Layer 12 of a small transformer language model trained on English Wikipedia (15 layers, counted from 0, width 96).
Take only the direct path to the model's output, skipping the later layers: a vector added to the residual stream pushes a token's score in proportion to its dot product with that token's output vector.

Output vectors of the tokens that the questions are about. A number n stands for (n - 500) times 0.0025.
"rench": 515,489,441,419,525,721,713,657,64,613,361,749,205,434,165,673,896,348,587,432,419,423,597,540,756,662,194,781,666,671,522,397,506,313,861,798,726,828,746,694,589,544,754,645,835,559,560,657,352,390,564,595,346,556,494,767,513,430,398,434,456,92,697,273,531,692,772,744,818,505,601,531,786,579,485,576,527,596,411,693,660,738,649,467,500,489,411,389,225,484,684,625,294,605,834,517
"hen": 230,455,439,341,478,448,348,551,471,214,456,736,469,263,511,698,386,25,387,430,332,396,495,533,811,569,306,444,363,424,321,588,356,513,323,676,545,383,824,367,307,579,430,416,583,764,523,523,600,357,500,188,484,882,583,548,449,186,424,423,689,221,294,527,871,455,689,428,616,567,431,689,682,571,349,544,649,566,396,454,652,940,235,151,750,135,664,456,557,581,395,591,795,481,574,399
" season": 636,387,645,579,561,365,373,500,272,720,398,400,320,590,314,601,488,648,467,485,339,492,539,842,376,303,495,720,352,649,389,381,590,484,688,361,514,472,486,372,708,487,659,518,648,857,680,511,451,474,289,492,430,487,682,578,546,250,724,672,280,722,455,478,552,647,741,478,675,527,625,458,384,544,435,149,500,685,500,735,551,731,544,684,393,601,552,384,373,591,512,494,472,757,641,535
" office": 477,434,770,452,523,679,370,302,332,445,281,675,466,445,268,746,472,583,500,601,202,490,409,751,545,400,602,809,601,311,252,666,641,430,339,471,441,170,613,780,407,332,793,542,574,753,350,540,377,420,599,433,454,700,583,566,175,625,598,145,266,166,367,591,620,414,954,474,520,270,626,463,486,559,313,390,219,682,449,394,661,752,664,744,649,485,350,490,505,418,500,519,288,513,565,706
"a": 462,597,496,611,480,332,557,654,649,333,694,468,478,441,677,590,425,456,282,520,551,560,612,459,326,561,582,316,423,298,421,458,412,609,588,793,378,430,545,625,422,338,259,579,650,434,402,456,576,323,341,571,597,534,343,419,518,745,311,681,640,647,706,352,200,545,376,417,420,362,431,516,429,461,551,632,603,631,433,244,604,598,556,443,291,403,350,540,590,570,493,662,317,592,455,481
" said": 403,488,532,320,508,463,267,366,500,474,275,517,343,508,394,597,435,307,616,587,385,476,647,493,705,706,558,707,622,433,345,394,556,495,595,394,750,674,482,655,381,549,589,517,605,516,668,554,243,581,562,349,584,603,794,575,213,504,371,553,234,379,653,429,896,672,429,513,475,537,687,586,550,448,393,353,432,532,469,405,520,768,401,479,282,419,284,294,240,472,644,537,418,507,471,799
" by": 615,518,597,554,474,442,337,660,377,515,492,434,618,352,409,393,706,442,434,335,344,420,374,395,565,490,650,456,456,566,377,584,463,387,736,364,579,422,399,437,558,545,593,454,385,404,444,414,617,632,790,596,540,585,478,550,621,703,717,473,511,381,383,360,532,633,683,402,451,459,556,560,539,405,520,527,409,497,470,469,384,726,438,523,453,567,329,517,356,528,451,427,503,343,500,349
"ates": 452,520,368,546,497,840,568,417,665,385,338,533,521,577,397,333,696,215,587,679,293,346,714,524,693,164,438,467,853,135,453,146,506,490,718,530,642,220,720,754,686,563,487,750,118,445,410,292,430,236,585,486,575,495,711,495,456,484,349,759,219,404,380,187,362,647,477,631,600,467,611,623,520,446,585,500,643,576,525,571,745,429,314,316,288,179,752,308,443,455,832,590,435,664,657,606
" the": 573,462,682,440,454,386,299,557,554,554,647,556,397,503,631,494,538,426,431,481,288,533,491,556,472,503,610,542,479,468,555,489,344,349,400,459,466,415,363,431,575,531,567,451,424,452,497,415,617,591,709,500,614,413,662,453,463,610,277,508,427,642,636,548,449,407,406,432,460,534,666,391,442,348,630,575,395,628,303,509,385,688,535,429,524,619,587,477,347,297,395,421,497,514,444,397
" company": 601,333,724,405,582,934,530,475,263,674,263,490,296,559,279,593,392,553,486,537,219,332,391,525,773,681,255,714,531,286,353,444,792,506,671,628,594,150,455,563,331,606,578,547,678,536,730,520,320,443,571,579,434,635,692,552,517,452,652,275,345,311,341,412,647,590,913,481,481,496,505,480,396,463,313,432,333,469,691,612,539,505,684,653,594,550,400,573,468,661,605,507,289,450,519,706
"ised": 245,462,862,549,570,496,338,315,533,738,298,452,334,523,241,659,803,797,641,329,346,353,551,522,575,605,645,463,596,602,609,643,531,387,667,514,458,408,489,645,603,624,458,755,426,577,478,584,742,322,457,379,357,620,333,525,349,547,422,550,216,617,429,617,478,516,625,843,241,541,636,608,509,678,589,469,699,558,724,865,888,680,336,465,731,269,185,427,392,255,665,697,519,402,515,722
" char": 488,384,722,327,551,701,407,380,359,613,442,569,475,500,279,553,509,510,506,594,310,633,507,561,577,614,528,646,528,513,391,329,554,423,676,580,508,399,493,626,542,532,686,587,557,630,479,520,491,253,632,529,335,656,580,540,340,547,644,450,312,424,540,382,589,646,644,729,477,435,634,466,533,464,457,388,305,606,567,553,481,697,483,555,575,471,610,530,506,325,528,517,380,601,403,556

Output weights of attention head 1. The head adds the sum of these rows, row i times number i of z. A number n stands for (n - 500) times 0.002.
o0: 381,544,479,422,446,457,524,443,545,594,435,580,506,520,511,381,619,468,581,401,647,520,397,455,461,530,425,528,601,620,496,497,522,577,426,328,433,567,589,632,548,651,401,525,509,528,238,560,436,494,345,455,499,465,273,421,579,533,501,498,556,411,580,435,598,583,471,505,456,525,501,458,588,395,462,548,459,477,525,499,409,556,523,297,546,498,550,465,587,612,325,620,489,570,467,448
o1: 484,289,388,655,122,336,420,549,546,564,440,453,495,323,374,451,556,531,510,385,439,396,503,368,532,573,504,558,518,686,466,481,358,497,529,621,448,596,425,530,536,573,517,591,429,635,565,370,540,515,715,356,496,557,419,553,306,680,522,419,486,488,496,547,512,578,459,478,505,571,412,470,509,354,389,467,313,537,507,430,627,518,421,486,539,417,397,698,515,555,478,371,703,439,543,499
o2: 510,667,481,444,481,491,652,512,398,445,483,556,611,524,439,592,454,479,392,540,371,605,611,599,474,510,548,437,585,468,560,504,499,568,685,561,646,437,702,501,445,535,679,642,601,649,352,621,526,454,404,552,493,558,403,610,573,498,538,593,585,534,325,494,460,495,564,448,489,485,666,528,547,188,473,436,628,531,648,579,559,458,448,356,622,562,539,391,561,551,323,449,376,421,395,497
o3: 359,654,425,575,358,481,648,537,457,470,512,503,473,502,493,486,459,457,561,520,659,457,539,514,526,600,338,559,569,586,463,550,498,673,459,503,516,562,437,482,523,540,472,413,528,495,541,582,409,473,516,626,471,459,494,495,608,513,679,456,525,489,496,474,429,440,580,434,663,538,534,548,646,408,492,639,382,126,479,324,578,532,587,408,511,404,451,489,475,510,509,623,605,481,525,548
o4: 478,470,461,587,695,519,511,385,448,457,498,500,477,605,601,560,489,676,543,474,517,474,503,434,583,348,502,605,402,489,572,494,564,433,553,434,485,446,521,408,449,530,406,590,420,515,537,608,425,505,517,524,475,582,491,426,576,436,471,460,563,320,532,501,454,515,458,495,510,519,416,632,491,570,429,470,431,609,481,437,443,433,490,429,353,483,637,323,388,470,370,321,410,527,612,572
o5: 557,748,515,528,613,572,462,604,599,466,584,521,511,576,515,540,543,428,448,536,427,711,652,621,523,461,408,293,534,554,545,419,762,371,533,407,652,467,596,516,516,392,499,433,593,541,445,548,495,652,359,548,445,557,571,490,474,557,535,697,412,410,514,471,431,603,535,550,440,517,575,611,539,430,600,501,561,220,493,575,563,445,562,532,433,500,363,530,275,527,508,659,411,658,554,446
o6: 542,443,583,389,631,507,416,519,523,533,697,507,442,661,379,413,507,494,376,549,324,719,404,540,503,385,417,586,379,386,509,439,609,242,376,478,489,529,484,419,602,620,644,429,466,422,452,450,393,364,461,560,600,376,510,600,484,470,467,442,389,616,570,587,528,573,522,588,419,623,657,423,499,574,629,500,364,647,483,594,440,420,594,592,527,567,454,461,450,617,525,317,368,450,460,599
o7: 676,316,549,558,477,479,450,448,569,532,379,508,489,656,512,541,418,574,404,566,385,545,490,541,487,457,430,487,561,627,511,586,466,530,455,485,467,367,407,524,433,493,504,349,494,513,478,496,559,624,502,446,480,469,456,554,616,421,451,488,441,385,485,507,505,497,558,565,470,556,540,470,491,566,556,370,461,438,585,563,478,477,613,505,376,589,452,513,487,434,566,365,573,579,425,384
o8: 543,340,425,624,460,494,285,690,477,607,524,545,523,424,473,539,577,596,554,496,633,548,567,478,399,530,672,601,431,559,470,602,234,478,391,620,393,442,536,525,479,612,503,605,618,599,549,557,525,494,616,548,488,446,523,603,398,464,637,412,669,632,439,569,548,497,521,555,578,534,502,369,516,587,458,341,262,598,586,414,672,618,556,536,537,578,603,524,500,456,680,418,482,411,451,289
o9: 737,407,597,627,653,416,472,307,627,456,423,473,439,381,433,580,424,479,475,581,444,563,545,395,535,432,464,503,408,590,603,405,394,511,525,727,524,429,548,452,528,552,603,492,582,578,538,322,649,491,505,530,712,624,482,486,475,500,382,508,373,603,379,504,546,537,443,562,549,509,624,570,529,743,675,454,446,487,686,658,522,523,292,666,513,367,243,630,539,435,397,479,507,498,401,367
o10: 502,569,376,518,247,559,482,583,455,611,518,434,598,468,474,453,651,539,569,465,528,548,446,537,491,561,537,511,567,573,480,585,378,648,639,557,366,514,808,560,525,462,473,556,501,403,478,530,328,398,624,370,522,630,447,553,578,474,486,557,468,713,519,551,539,615,558,364,658,552,359,458,533,766,436,389,391,534,495,498,331,600,541,475,498,542,349,444,459,630,431,575,545,396,529,478
o11: 419,497,418,521,492,369,596,697,368,502,664,391,461,560,470,403,520,719,348,472,502,399,441,561,570,311,598,563,366,381,522,483,662,566,488,433,671,410,495,512,541,369,650,347,563,642,579,424,517,733,544,427,547,465,459,556,610,445,711,389,785,518,333,536,414,395,761,566,464,434,467,461,485,544,537,449,546,418,230,528,571,375,561,388,534,581,598,384,456,646,583,280,429,593,480,433
o12: 530,459,374,512,639,577,586,556,413,402,490,500,434,493,470,484,436,461,536,502,461,509,520,463,495,491,573,553,472,476,563,456,457,733,499,509,479,432,594,414,477,545,611,461,569,463,587,607,482,434,440,512,496,566,476,502,452,366,415,501,514,490,513,512,519,471,363,453,522,534,547,619,464,545,532,517,432,508,658,443,505,650,432,534,546,586,338,515,449,434,435,477,445,618,611,490
o13: 498,498,350,563,335,407,312,368,556,563,495,502,413,428,417,468,456,307,587,500,295,539,456,518,498,507,478,544,681,641,588,595,361,472,555,595,360,515,653,447,475,456,351,492,402,627,511,496,609,514,582,377,516,584,465,516,346,546,508,572,413,564,442,504,497,484,573,502,469,577,691,481,450,452,523,536,475,487,473,455,557,532,409,669,507,521,307,624,420,410,512,499,479,331,390,604
o14: 517,556,501,502,344,399,310,283,620,493,237,540,529,509,679,491,488,368,597,513,404,555,541,597,378,591,408,470,390,467,466,616,499,427,809,231,554,543,442,605,478,512,456,388,236,458,516,640,576,588,590,522,514,561,563,426,472,548,659,592,327,369,555,465,613,589,465,337,338,609,558,697,435,399,434,505,508,606,338,466,477,678,404,579,303,486,396,491,504,477,389,542,474,556,496,453
o15: 465,532,631,498,405,461,426,605,509,464,422,481,384,440,511,473,524,483,470,422,803,633,434,407,510,541,458,469,459,558,472,573,415,357,595,555,582,482,365,418,414,537,386,405,554,469,494,623,519,553,306,595,413,580,602,511,497,502,815,444,440,392,367,391,525,569,414,330,585,473,626,400,510,404,618,467,566,528,547,479,577,559,459,461,379,380,465,524,471,455,454,810,499,617,595,340
o16: 376,547,485,547,483,556,476,621,496,570,539,339,513,549,356,597,409,540,478,483,511,327,435,419,472,604,612,543,449,549,422,345,596,421,559,499,672,469,681,543,461,403,431,654,573,419,441,490,464,308,419,356,529,574,468,434,365,601,369,389,485,353,530,500,514,652,702,632,428,579,665,522,515,493,516,490,491,447,688,395,610,501,552,438,416,571,561,564,378,464,421,423,409,570,533,422
o17: 454,399,590,517,290,488,443,668,306,475,470,479,708,563,418,439,509,617,465,461,646,323,484,475,658,389,629,398,412,381,386,521,637,485,592,512,462,483,400,421,470,593,546,273,519,439,378,625,493,470,613,476,487,396,363,569,580,471,491,433,737,545,360,324,455,809,515,607,409,488,606,476,614,477,472,517,437,662,513,412,510,501,609,438,552,641,329,287,627,541,619,269,552,508,690,401
o18: 408,505,410,447,243,465,468,522,447,506,452,499,422,567,524,543,342,611,561,567,646,465,465,367,563,505,561,530,595,576,458,447,546,819,505,670,585,533,584,505,434,471,453,409,595,419,557,592,470,496,374,456,606,479,554,491,489,422,574,478,552,543,470,511,592,451,576,485,466,521,592,637,576,419,533,465,549,525,638,506,459,559,698,563,537,474,445,532,562,490,506,456,406,467,567,532
o19: 458,575,537,548,658,554,609,533,430,462,567,367,550,488,484,628,380,672,460,727,377,551,440,567,490,630,499,528,552,454,500,414,482,985,444,516,594,474,727,550,471,606,490,440,657,550,324,465,575,323,333,595,519,502,496,489,530,393,551,420,706,524,554,586,541,469,600,551,536,521,527,407,584,416,486,562,581,585,575,570,492,484,605,380,628,580,483,314,615,441,424,456,411,643,685,583
o20: 469,600,500,445,222,520,730,451,363,464,464,516,475,596,635,403,460,570,335,594,377,527,477,524,571,485,482,375,392,493,465,391,490,790,472,293,598,409,738,478,486,375,528,317,430,433,359,562,492,383,405,492,310,456,516,547,591,397,534,583,579,483,548,476,600,609,537,501,381,435,462,363,409,402,535,511,703,558,575,461,511,426,583,272,481,654,635,389,455,659,545,420,438,501,525,514
o21: 469,578,584,421,415,456,495,379,499,599,493,542,494,423,559,497,476,517,444,475,486,497,432,622,620,427,602,454,463,423,438,611,582,479,581,374,707,512,470,509,393,499,609,405,541,554,588,385,485,384,445,557,568,437,553,544,495,436,453,496,435,454,528,545,551,554,466,459,435,484,566,535,525,435,560,581,526,768,457,606,403,487,561,545,379,559,649,541,385,476,458,361,467,452,466,523
o22: 476,692,667,550,210,380,653,366,707,492,453,591,566,524,651,557,471,427,545,463,419,607,603,493,427,471,504,547,493,390,602,438,584,626,471,565,545,520,370,526,432,530,556,468,398,488,656,557,433,510,491,438,545,472,472,550,580,534,517,478,372,381,454,475,520,396,457,414,528,517,497,674,453,474,636,635,550,416,546,497,528,552,369,561,406,550,414,606,404,546,482,522,506,577,520,469
o23: 422,492,612,590,635,584,374,452,562,507,517,442,589,539,479,449,518,504,388,415,463,422,423,502,635,436,621,475,443,578,452,441,619,201,422,397,558,388,542,545,436,395,432,488,567,440,542,524,377,416,593,428,472,522,441,528,630,361,476,585,345,499,512,546,491,494,510,534,576,706,548,540,535,530,650,527,444,493,531,476,435,526,491,682,439,525,547,497,375,481,649,381,452,519,420,579
o24: 444,428,542,524,231,603,432,368,463,507,428,446,361,408,524,522,627,476,578,469,424,539,460,477,513,426,544,574,329,455,491,377,426,622,455,481,302,422,485,474,455,361,497,651,460,543,537,496,536,526,554,446,613,535,523,357,370,492,455,544,546,521,463,429,538,487,523,444,537,390,376,388,496,491,417,588,501,606,448,504,419,528,503,522,493,507,531,457,489,567,503,299,509,497,558,354
o25: 515,441,495,528,604,615,531,508,464,561,439,469,542,502,348,534,548,498,479,407,301,386,442,440,504,520,528,496,490,493,465,433,513,573,528,568,579,421,367,604,612,522,619,672,603,339,387,508,448,532,590,369,464,493,434,423,434,504,368,483,497,466,464,546,532,627,549,617,493,426,535,510,524,614,546,587,541,379,590,615,433,383,724,634,577,359,499,496,518,562,581,371,465,619,640,492
o26: 546,670,425,551,357,502,485,482,556,526,397,469,339,535,442,590,535,490,554,611,498,497,565,470,601,586,506,485,523,529,519,371,399,582,443,413,491,331,396,504,472,486,425,471,482,502,675,462,577,441,511,603,536,628,769,335,310,471,432,565,334,528,590,588,501,399,556,441,635,502,358,486,483,537,483,374,522,489,482,587,586,578,512,688,409,311,410,520,432,317,551,572,492,565,476,509
o27: 474,475,575,561,471,457,656,502,525,455,562,575,454,564,525,526,559,670,447,442,565,497,481,486,593,535,532,590,366,464,498,401,529,460,568,564,459,403,453,535,453,567,458,517,483,578,516,472,512,471,634,534,449,526,557,564,580,479,557,448,511,512,466,342,423,542,567,537,639,350,325,459,478,408,508,419,414,531,570,394,443,472,462,434,608,578,453,490,495,491,473,443,493,593,468,391
o28: 471,525,499,441,722,476,421,290,530,402,304,457,553,468,556,494,404,401,350,483,687,499,467,591,569,420,376,420,596,615,500,526,590,214,702,264,691,468,655,562,623,538,501,488,414,487,424,556,531,643,458,478,463,523,415,526,626,357,661,689,352,495,419,491,524,491,556,393,405,577,583,655,494,425,472,360,723,503,688,636,611,409,529,590,421,495,471,526,477,451,423,543,569,516,450,502
o29: 520,279,435,511,836,541,505,579,460,591,498,537,522,347,428,422,447,643,494,436,338,355,457,391,585,509,541,557,373,590,466,470,335,379,616,495,434,408,419,367,474,416,326,578,577,572,420,464,479,375,666,502,431,556,441,514,453,449,637,418,561,584,451,565,489,535,699,478,500,508,448,337,549,324,369,467,302,629,552,380,546,591,467,431,462,508,583,436,503,483,480,268,538,423,557,363
o30: 622,541,491,421,405,569,416,517,418,591,483,535,554,479,581,599,301,572,548,607,377,415,496,516,510,517,500,610,383,500,532,452,467,402,630,566,572,463,528,416,572,496,465,255,491,397,523,475,597,402,532,544,512,522,575,507,394,369,470,488,443,451,540,581,399,622,366,528,497,450,472,340,520,576,682,419,545,503,573,569,462,484,574,592,556,477,522,396,560,463,558,541,532,468,443,593
o31: 480,743,377,562,677,486,659,499,513,465,512,419,535,501,497,476,575,610,372,608,439,530,416,607,621,391,502,539,421,458,479,450,637,683,552,427,628,380,698,504,366,423,523,490,598,519,699,465,392,509,455,535,560,490,587,642,589,433,695,500,474,476,548,612,548,375,608,333,593,478,522,503,569,384,520,400,459,645,590,441,578,479,624,506,455,732,472,492,311,632,522,518,421,523,598,484

Each question shows a token from some text and the vector z that the head gathered there. A number n stands for (n - 500) times 0.012.

"en": 509,337,584,521,441,658,489,454,350,483,487,374,496,492,554,599,491,426,475,538,456,519,532,484,533,417,496,477,626,489,485,470
Pushed down most: " office"

" film": 475,356,409,499,560,549,573,474,403,443,535,579,473,395,304,485,490,569,477,573,453,432,370,632,507,611,532,553,496,621,476,518
Which three tokens does it push up most, strongest first? " company", "rench", " season"

" M": 518,515,527,491,544,705,440,501,364,476,465,539,445,574,690,609,495,513,394,483,583,474,579,454,504,423,497,493,545,393,497,543
Which of these tokens does it push up most? "ates"

" C": 538,412,551,577,414,600,316,348,459,401,416,342,428,502,558,666,415,516,442,571,532,399,705,435,566,320,398,440,327,274,607,380
Which of these tokens does it push up most? "a"

" h": 465,472,530,430,499,671,678,621,477,529,358,622,514,468,585,512,585,629,563,488,580,586,431,512,371,467,448,433,449,465,432,547
Pushed down most: "hen"

"g": 755,490,403,433,532,448,427,545,540,390,577,494,441,618,564,465,658,808,366,577,361,412,524,541,517,621,415,525,495,673,531,486
Which of these tokens does it push up most? " by"

"ists": 524,416,562,541,495,492,533,453,465,460,622,623,514,413,426,530,594,568,433,598,590,444,461,540,570,563,387,546,499,493,566,504
Which of these tokens does it push up most? "rench"

"0": 482,459,435,503,529,508,486,523,524,469,464,534,511,443,458,492,510,519,449,515,443,592,381,621,482,463,440,434,519,598,564,470
Pushed down most: "a"

"one": 501,343,557,484,519,625,459,438,351,435,377,471,494,437,467,522,549,557,456,583,599,503,483,523,476,450,476,482,483,481,485,517
Which three tokens does it push up most, strongest first? "ates", "a", "rench"

" and": 500,495,436,494,492,528,512,417,487,506,527,451,525,563,380,479,365,473,344,628,378,422,450,504,582,553,506,451,465,533,582,422
Which of these tokens does it push up most? "ised"

"ing": 513,560,371,497,504,525,431,606,602,583,449,601,431,510,458,453,539,556,380,475,438,480,469,661,592,503,544,410,490,450,499,400
Which of these tokens does it push up most? "ised"

" South": 529,514,406,467,479,556,484,453,558,456,518,456,545,526,388,469,479,532,481,635,505,425,435,570,562,537,547,528,458,671,588,423
Which of these tokens does it push up most? " char"

" con": 497,522,557,577,565,705,489,430,503,491,415,547,586,487,484,624,450,603,399,686,500,461,572,596,465,311,536,536,495,696,627,401
Which of these tokens does it push up most? "hen"